Layer 2 of a small transformer language model trained on English Wikipedia (8 layers, counted from 0, width 64). Numbers have three digits each and are written without spaces.
A neuron's activation on a vector x is SiLU(gate . x) times (in . x), where the dot is the dot product.

Input weights of the MLP neurons that the questions are about. A number n stands for (n - 500) times 0.00094.
n14 gate: 479713317139371593655467451581641383476450229615556353500884308370248583314489681358636531242542668415677220553362428535448610213580633259390306293451602159500751357494577390887505441719667691
n17 gate: 142347468412468519576504446402500430672422371648314393418662653495683487385659210370741322295718527272328608384697461550428633542647326405546707518423719617377523320256467428607258024491290617
n18 gate: 384509549287329696505602638445724537552114481519345441292336509437574544485676640266373256357524647482345602276767582397651612432608334606581445185199575436496477328455809382339761593491740558
n26 gate: 425352555716402424656683398391471666591290540625657400365305783616391508744663297529371671496541686355669631523399635616684410470736456597565284576470420439645422377438109333513380279269401669
n32 gate: 641509518182591396367595695776317202614532424342435439755732468505709460355435638316112402254529315555653617747477522733529559680454392762431707500329540491450597690444453245533538568728428644
n35 gate: 619687390551251495347273555745658692314307716779720486646663411583531685788751426455410391715676409330239600642335663514621412426422831414570524332518505279569570598679665413580462409836457541
n40 gate: 512184535391500363673632681540568377224380524399260540484417492621443629628466500355417440577764369589535523323528344647573589692306648496332540592324641675609437376625500422528423642384796355
n41 gate: 508484783740297407832419407432489512278648822447401472331492381508344504389712449370622412562492627531619388347692560422439277512477560600323576604581412596492323359665584414584273419590333558
n62 gate: 473641663509266694586763380456784487408786373405566451436399562291314288319259504355352295418514509773337556537522591431264422461604558594731545607534466429617461625423504263916604504461464705
n69 gate: 381569603661508599628213409655414411523735646300743293475326609496609586303400508375313492345585374432492618428512489596771584508504725531512377354473516708201633547341704378378384338655458492
n92 gate: 734521786576697322290711545717159505631399500495469577431628408566500549833649490550658464344318940450331545687717573359029414480373329330327287355599490490359444339416516628799437785747606276
n94 gate: 408489482605611653612527504350398306566270706763500665144649551496532532319512623331595611596382404583431461751607397468519468449522618479677356365447553408335395573348401489463504393561447281
n109 gate: 443443452388515427566472544519533614564448838349447545590763613213641533924597440591677603308465493322530493658519383634411571646619378353534546650387267397604485409512485523356450607615461423
n110 gate: 508414569718373668540332443397757539511508649387335653329508488496549726589685586398485342646717286477300409467587555461573458504442655237617401188405326295508461652659346496334500443365512595
n116 gate: 536398202434558280512445256590203163618515705524410382439465414098594530492508504496526614577504462523609508683366529408379442372554496299481413348568428449488492676513539646366472420538705292
n124 gate: 446652674376662454505529491599474607686342459527487379458647353482556359519624465212372347299514643373620591472558475601482320527456626556571482738414307334802558402729648057545322270399949340
n147 gate: 550632809578526554419630397576511447496370744303440572461665538478597576463613563813381644585465372515579632740159535285512582440533485511500557317449515538533593338274413598492304559374674409
n151 gate: 567336465658587396541645552576466478525448527823411558486602624430538402481571210911445589561407388287376543713290412448212452227378634608645487427633312389561443830456245684785391452522254405
n175 gate: 554280424415492479421451544660755762581648316575496680475622284484344296746622456256715545484615377584301563577274550372269568731496657615548570456599610307628310577545533500537529699656617587
n197 gate: 250652508140394708611585339387479530685296665518504457689586625534255438458384487308284644487604622474798546392583671483665670595479264542594701407362471269589732450557487603326690610734527563
n203 gate: 784558369370511508740443568369552542642523674741554681540580419690544319533331321545471446530612504496485362596357326315639504645587383563542873668507511554511672585660337536400362582549678329
n208 gate: 425262394298296372726524635557671587381108585380245318734591504547529625467584440383587312585676357330452458495749386628620415539513605550487522567253337652543509514680736612391509656500812697
n210 gate: 398500398616397641466496565513504605270587509220529618730517475645271649441711467686508487357526569446295577662542539455094620658488674288637479122545766466348554311646466574458496639496302476
n212 gate: 377538447388451521291465577278592358389438603539571370262446658620440677523572678500628251324526508759296601321571433541599669537554361618459770658496701643299202719486437682668393248545556642
n214 gate: 431384601512539610850448660528684556428547516664512472579357663311424581582466551550328516434750384429528442421492650665397154338524327605393569411624396745586314366509693533328806473692574500
n215 gate: 328401566582325532597327566302698579605473504492535350713382567391549519321593363443299353612739561636598611488576630217602632465340620446590432458393435353620520235586611582750738308647577642
n218 gate: 418324639411187325534301611357765624604430593358405209465590571594637235392551769399404236602257477318277629326294648486241898420402495315519293375422413462472505525578270411357359634481661302
n225 gate: 430485410530492649340539332477659396591557492559565346325321753451291382413713276563555326504560444707454627600704500594425496371515686481648365418660411304647169588571496560650700410617543559
n232 gate: 368316511489413770379596537488555634453613595658496677623378691663720316479906515704445392335684493639485656628442489613468455496542442377492330426570452581771481295667523579616606541417394519
n235 gate: 570621508615508866712291513240542206336661744327418578334444513632421434575366179454603670437194496636302236329704463615513368414530627454423365445592500513343616595462413607474412428504633282
n248 gate: 843362476583488509590317590576673634314640517332479378799750316550456645825657517670536424525592439455567386579521378447573578479434745382459318646484669298590409377765597249508367577512569240
n255 gate: 528319177426465275556610550472492520541519367581622441529637280457674606674563574515568544773479450380441546627219444415378647578368675351414357622317576413438465657650214688579202519523585408
n14 in: 486531574535650587486504408491379509483606445643764401421326576500491367935673500184672550631607356166571400290365669579873425478332613600247396717348483676548482491647315681361637613482634261
n17 in: 338315549492409784603571504623670475584388167976475551509525504546670650445631442362528355409504578206387492553564496334465288395409296508400589340573573754268487310210517465593401541372470569
n18 in: 294528625682229749590373664343488708466410496570388424562389368488492262340577484350397242469617508543520500500805526386632594389469629283413585256515527468422567483208790467576512399398660570
n26 in: 199380276664522404542496471304482376439526627388583436418279538493334420508564511413370580345476570489669442684561337470601548519585739635433587730500395443282623614516367352579515225286473351
n32 in: 754486429423482719640576638482289345314661748448628591675564291662767386446349468218277210366548518706709367552427753648369460545491735478432611535248364417500744739450647509619393309594355500
n35 in: 437438486413248463522486246761641713580316444658416540409650409457595511520649475468654548643683614460591500416286486424327565431399315511533585575465609423540540278744507618471582589705466756
n40 in: 727217378442699256575668705474546459371496561515526581393647610500560521639437573699585597622592518460566321615596341623542699522442626521423567607543589163605639454633385374482647475627633529
n41 in: 480484618552234422751485311666372589576583467608625407513391710189543399286405388660337565571534543615645300487813576579587556420536480328428427288617399378619448267438516462463574472774280657
n62 in: 496428278591488366801392574556396524432453463459265392670405548646615742487479314269557476539375236359416554438460432429496304544284532306441806539554504789516496625744488558356435399527664314
n69 in: 686448591311599619584451496620518526543426550488665365749784478511547489642500374366195526357629547540549584777327433677643441638264564518285492500573345605614649461602587438402611387614427649
n92 in: 661668491491652500486529388394462593538587296518346222505619284483272674667491347577453660565367624470553170780407214348187613631626487577491509607718657660578299274206576514354649573335409624
n94 in: 662504441637497467471497590525572457571538485584546489264195468539340172458743373490442421535485656842539572426525376612467441422370539510570575541696698725507447467481521500571471368392463686
n109 in: 607321386399629354515463603562514636462417665541467339428482518345461570788563188723546533393443393396547489374368572619519522391334408543467670660454528419399631768584507496728668571249587387
n110 in: 721459342317500481654440588628294372489496624581361568379594316597536442683355470515590530559206412574477588720617542308574556601485333694746352383354645402452325602533815582534469493511620460
n116 in: 376378306436414356270646671523588523558575378567355435401576393530471434756365648459712523384564585327332574500488349241351492394530365615447311311385441596478523608304411583535711537680571792
n124 in: 468500736402325662496367172659553758418699496610642571812492362527470607611504520531606392512521500387607588471388709714504457347480604354563472273711290480617445463522500430659269562484447274
n147 in: 476477309589377468257438485579474574437339444584387661403465758647414342352379485266530362397720549488375470211594548608444269352750836508585496705402617492558558496389599569465516534581713670
n151 in: 489590460742467247408622288549594455475363593581440459547736594593525561569653452525403697504774566253575456535606366356504238429585595453563424766362471319537649374668337586523535496271477467
n175 in: 308512354572441475389635598480527351386433525285367431370400468719573492313470368652384374468168308500737739357626511238629575752512484406464463234547523638377596411452679688500479343425745445
n197 in: 439535604563371489543500276557541560470448206667528436401232465531449497565633367592524379822496252493585600651621357385420420714381668400493564400435401329451338437372529526496442514330511407
n203 in: 702563435456726390621300630593564630598384557447729648465371356390525571504286467482557437565492489456493378404217747522325485643471534680676721759360596355594518508548470347388477475340496468
n208 in: 607582294724638536588438599335553696489419640813360430759586274639463523567471589583676272469321580408570553439720654304496508453350658424597374337515447516581628475747575662453524374385633337
n210 in: 614425703595226492644492427596544704555741274564442729263546297443500428388558681468480274650548504553525597357308727377384582603414576419586395427528804166569401348595479573529292763443410492
n212 in: 448607434575687314338541477480366468564375443451587520525251607578496416410462433657485504349413743730239365330296354496382637402688332569897544404446382349473591251574328636392464384403439558
n214 in: 337287488659547545479590582379740516466544186455822282425584532273330496617634719632369439673744308555323676185407511441533441540476524426592504563613426629464324559381569533581459422567595274
n215 in: 643571453559518515527549315556736619482511611531485653334400474750407411645436489514660440493713518379337435500792563522316339644654613561493556565608457672610375371419384843530454355350592720
n218 in: 285659543627295658631281707496858500475269627450557411505557478552602760032547531355610254738560496461540328145638704513477413562321639483548339487346568460448324347524616605411622491422409573
n225 in: 574405707500482339623551621651437694355594492511219463420544485406700391464386504334500216647630472173409511450375466374285511609453411361370445390429606640568351404524544394438407707536410504
n232 in: 374535202356671489467361448361524550594577485938642500448528528763619548546557511654520575524578687284496555493746433462485619567563507400567421541668551404608578388519521529600558365528445648
n235 in: 339591607448570886704419618401547402532396372380466564191530711340525355309415541482453485456468632674636540394211340726551337436656614408365393625522416621563451520409580437360481449511504613
n248 in: 489563354592544656736472485309364366560617469603534265488496400529364600484584171464261741536488515592515359667579612500512430552445500431293523652662489481456629574378241705272569653441454381
n255 in: 575442496596443484567655598500567516592447731624287403661438496512400511534654462466377492572702621687531606670586182431448309434523508447481798515372216324569519638513520552364801383485408820

Each question shows a token from some text and the vector x that enters the MLP there. A number n stands for (n - 500) times 0.0063.

" (": 532420494516578558263389438396435455386510526461684514409423492336590415545329600405720700456512557444424640507557481633651338384371568427359696507477439232482480071589684708376368480271340542
Which of these neurons fires most? n62

" |": 775404590466528549267415321317345654390555578348553338229546469572411379386673432347493599546501389324522454510514621642508529287369474371501648487721406309522436370537674746486541446543578651
Which two neurons fire most, strongest first? n41, n35

" killed": 555366484462479478453637567491715489624459467273589625168325442493510454439418366482573595523299279447676501566466509363573339464527431364418562484646302285458260640728660712303680512596470536
Which of these neurons fires most? n175

"ird": 426474370684556440369516471379700651328422368437791506508291339509520479467354390416464492461569525499588608742455818582728532338539292458533453514583418333486529558600579756400505519334169400
Which of these neurons fires most? n26

"0": 679236364546672646432542533352495542299731606367574452429466681637590635563574517447556461294604378455537676683546561625550462433382424285663761797280517407413503493706637618415611664402516640
The three highest activations, in order: n109, n40, n32

"f": 673243484497583443328466520278683601074378233378521237622304428565515541424484332499712672522589472503737574605603624418512484401422387402640419706469552497550733487497436560477601465402355481
Which of these neurons fires most? n248

")\n": 753272343366533471245622416293504490500736483437526701316585364415486571430315443357489610532569582309514534425304538681619543321383442498549459615651666379413544307520745670409608402404603377
The most active neuron and its activation: n14, at about 0.42

";": 606361606498635567275503322138393638359660499365469299250562370482528549428509492427539387436499651435509441602488538594572434367392542463514665410658407397374409400590694805419609480424596547
Which of these neurons fires most? n92

" council": 675540487444674349442528211465727403388529421392785450315325413452543377446333449384455407453583548439574728670569483503775454415490419361507626433495356449452575619608619777327442559423397657
Which of these neurons fires most? n69

"7": 539284286528659542454517596448611577399904451435459650373460483719510424459350468418457551463495344448537527612499456505617403309419472400594831812400316315327455552617518709410467535398413600
Which two neurons fire most, strongest first? n203, n255

"1": 547253414564749652493491597518555568238838247422497443496301424683471484346302485347483582498501378479555605602564547511566738225304336405504685658311360450500462539654490610415617510384407657
The three highest activations, in order: n62, n32, n40

"–": 573249401675623267343529588253381562406519400349429471453263305594578411422145369190597552433524358460467608599398568730560590332552523441507618405639484450371542567530668538324685549256470437
The most active neuron and its activation: n35, at about 0.42

" So": 783466601462558472261512710505725702532509413568470363412471522536498520254483501347594579429564339574543348664475367593553329508389507496786478645543573487369715293539569729418242682365346373
Which two neurons fire most, strongest first? n203, n116

"5": 520270438584665530403494545634639540286701589429665422379377410676673417460480652402632597460346483507674620587571513604482574277455464324586807763385387424471479309735522630508487630528247713
The three highest activations, in order: n232, n18, n92

".\"\n\n": 587466516363453435238789601294520535484703511414735647365728397515567587472411382262479680655531483318493563456334485635468533329457333562404542444534477410454448385403786628226526397422701639
Which of these neurons fires most? n41

" Dr": 614509625447704402278463316356769744582584357364564494381510557517410702376455507379618461485331130429557479584418514497687224395576418399607478681534443508436676678438531655543367441489284616
Which of these neurons fires most? n18

" writing": 484397436480615483372531482312684269656453407265532548302655469611438569407492619496611400523495389504599472796406723614663443464425368443526571540505310393687473498617708721229374490392453437
The most active neuron and its activation: n110, at about 0.41

"urer": 641560294461644419433581222368807518606541581293662474382584378669599354423460544548589543344356348430544664666446580573701497359382405477518608453543404513374472460612541790384439453545392581
The most active neuron and its activation: n18, at about 0.32

"ft": 586458363643620441330519367358817635323509493325680320457433339427477538548428466558512494571542438596715524768555638742558400426459327398639493373601585478626644463669460722410407528327359390
Which of these neurons fires most? n248

" because": 649409643367551518414612569399700322677405432403608637250519397589536507352542226404590607673325272399673668711280591623521500627448582453416675462496435387345464393564665717407505518554483606
Which of these neurons fires most? n175

" the": 611307564629440514559389716523452663505587433391634475314416445580519509419490345422694668452705433248468619662427410538634456383660483531476533545476552441538599633543768787501373610499672724
Which of these neurons fires most? n35

" Total": 600204462508587497314469449521646566469597442387702309487609315581603215462276566343612431530621531297608650563368762577731622585507532403564390593506433480690494544390567680371499399529442715
The most active neuron and its activation: n69, at about 0.83

" Charles": 527541325456679410332439584640692695419537494542681538252597439490553458304405519429436520469518224355437388652467699415714374218474429431629538547518257497344444559517498763463589579433361503
The three highest activations, in order: n151, n92, n214

"8": 516359306567674484340504601742551616356703420482619565328338540662513334481522599427616609390486544393638738617439512298498529239454419366606749620438261257554487314665597570592454637471274615
The most active neuron and its activation: n232, at about 1.1

"feat": 875521500377688341312463318560652636664593354299613454241554554475636407356478518508620466685393400622827597599419473567564375441466428475668534469339476663437484615702578620306635492526271626
Which two neurons fire most, strongest first? n18, n17

"2": 512252286555795702358538473451471575405689603346682599426537514585541436555367507471636508386574459444528659588678483581462427366364557345536781790367488427465545570885664592491456713433393695
Which two neurons fire most, strongest first? n109, n232

"in": 577384428557699470356484522491691790410585504366796409503363351629490478446295407507309535512586536469495525695596610474615642208355425365571483491621476431488439450649402756444470602390186344
Which of these neurons fires most? n248

"l": 497463461601608436290504473423787796225560439450530365492191241637332444422427350526484621656459420522487545648544549551470402348475426353689325647556421331498743594571483596503634454461137446
Which of these neurons fires most? n151

".\n\n": 546425567419477481205816609293528561468762503412704663428709461531521586484373302237500665635580517307477567450334456668481547392439383555385578418521568438426444322426759653260472429455637602
Which of these neurons fires most? n41

":": 882435617564607653319457424222362819467586473320520533279419368518407404451546550513552440574377481292457460559245520636612503449443470437596605484709496438354403367634601683326476588422482798
Which of these neurons fires most? n210

"ut": 678375386540553442325467603494650616425395349297665537434161524623408350427149430533464476515645480424707572725550700542626389508541508468672670386637475488400665507597494734481570425415174379
The three highest activations, in order: n203, n26, n92

" V": 584560652603587453405481560276648750343608335536599202271490449520703570409354599392622759500475460512586572503625383543565264319581511333594680603488539543507894385648562564511377519551275533
Which of these neurons fires most? n110

"ription": 323333489572645511439641536393735491466397586355498744440564463572488384610341480324460667460496304364487438676537562536700543388427347493486582504433426351480489334485778785286412497539432580
Which of these neurons fires most? n110

"9": 575279334585620530389475550503467396350796251492501482493347445769393352440369532412457530397563396449648681556375536419618412230506427402712835609484251290457509573543582577529440712332397660
The three highest activations, in order: n32, n218, n62

"see": 600472487448496434331501655616686674388331552396759562357381537699552472601465409496601414347516425292546677788332559523490626303574390479564575466636503329488471339554631721576290657442239472
The three highest activations, in order: n35, n210, n109

" Gill": 613598496377592296361216520409667680479495495459702291255451430541567533415390554458434511377583311541689551617316519457627418374317265267644378566420299571405627485529489723368595571460243442
Which two neurons fire most, strongest first? n69, n218

" early": 448340500614510720276557698423439457606465421626607467491521377596653448419450428314512542454596576304488498584580485529712671437671375142544625727386514337593427647759755696432402605585444545
Which two neurons fire most, strongest first? n232, n18

" and": 473434628500679516302457511395497468433584518426528517418579364621467555429432353431731494528539460369323577651382387539562631406618608325557572390647480343374357419590711890446601510556570382
The most active neuron and its activation: n175, at about 0.58

"aching": 519333511547625408387371553408693393489452551339718409499366513411560585364490560349549489384290350540594516597470645571733353453486381315437553372665260248618450599674612798402485565551541714
The most active neuron and its activation: n92, at about 0.5

" length": 662339567575436515361499411399769541374406500405657439423487303354543289652332557256497593628452395359722564715455610558617707627593268509430596626450404283531526388497688617338587392630409420
The most active neuron and its activation: n197, at about 0.49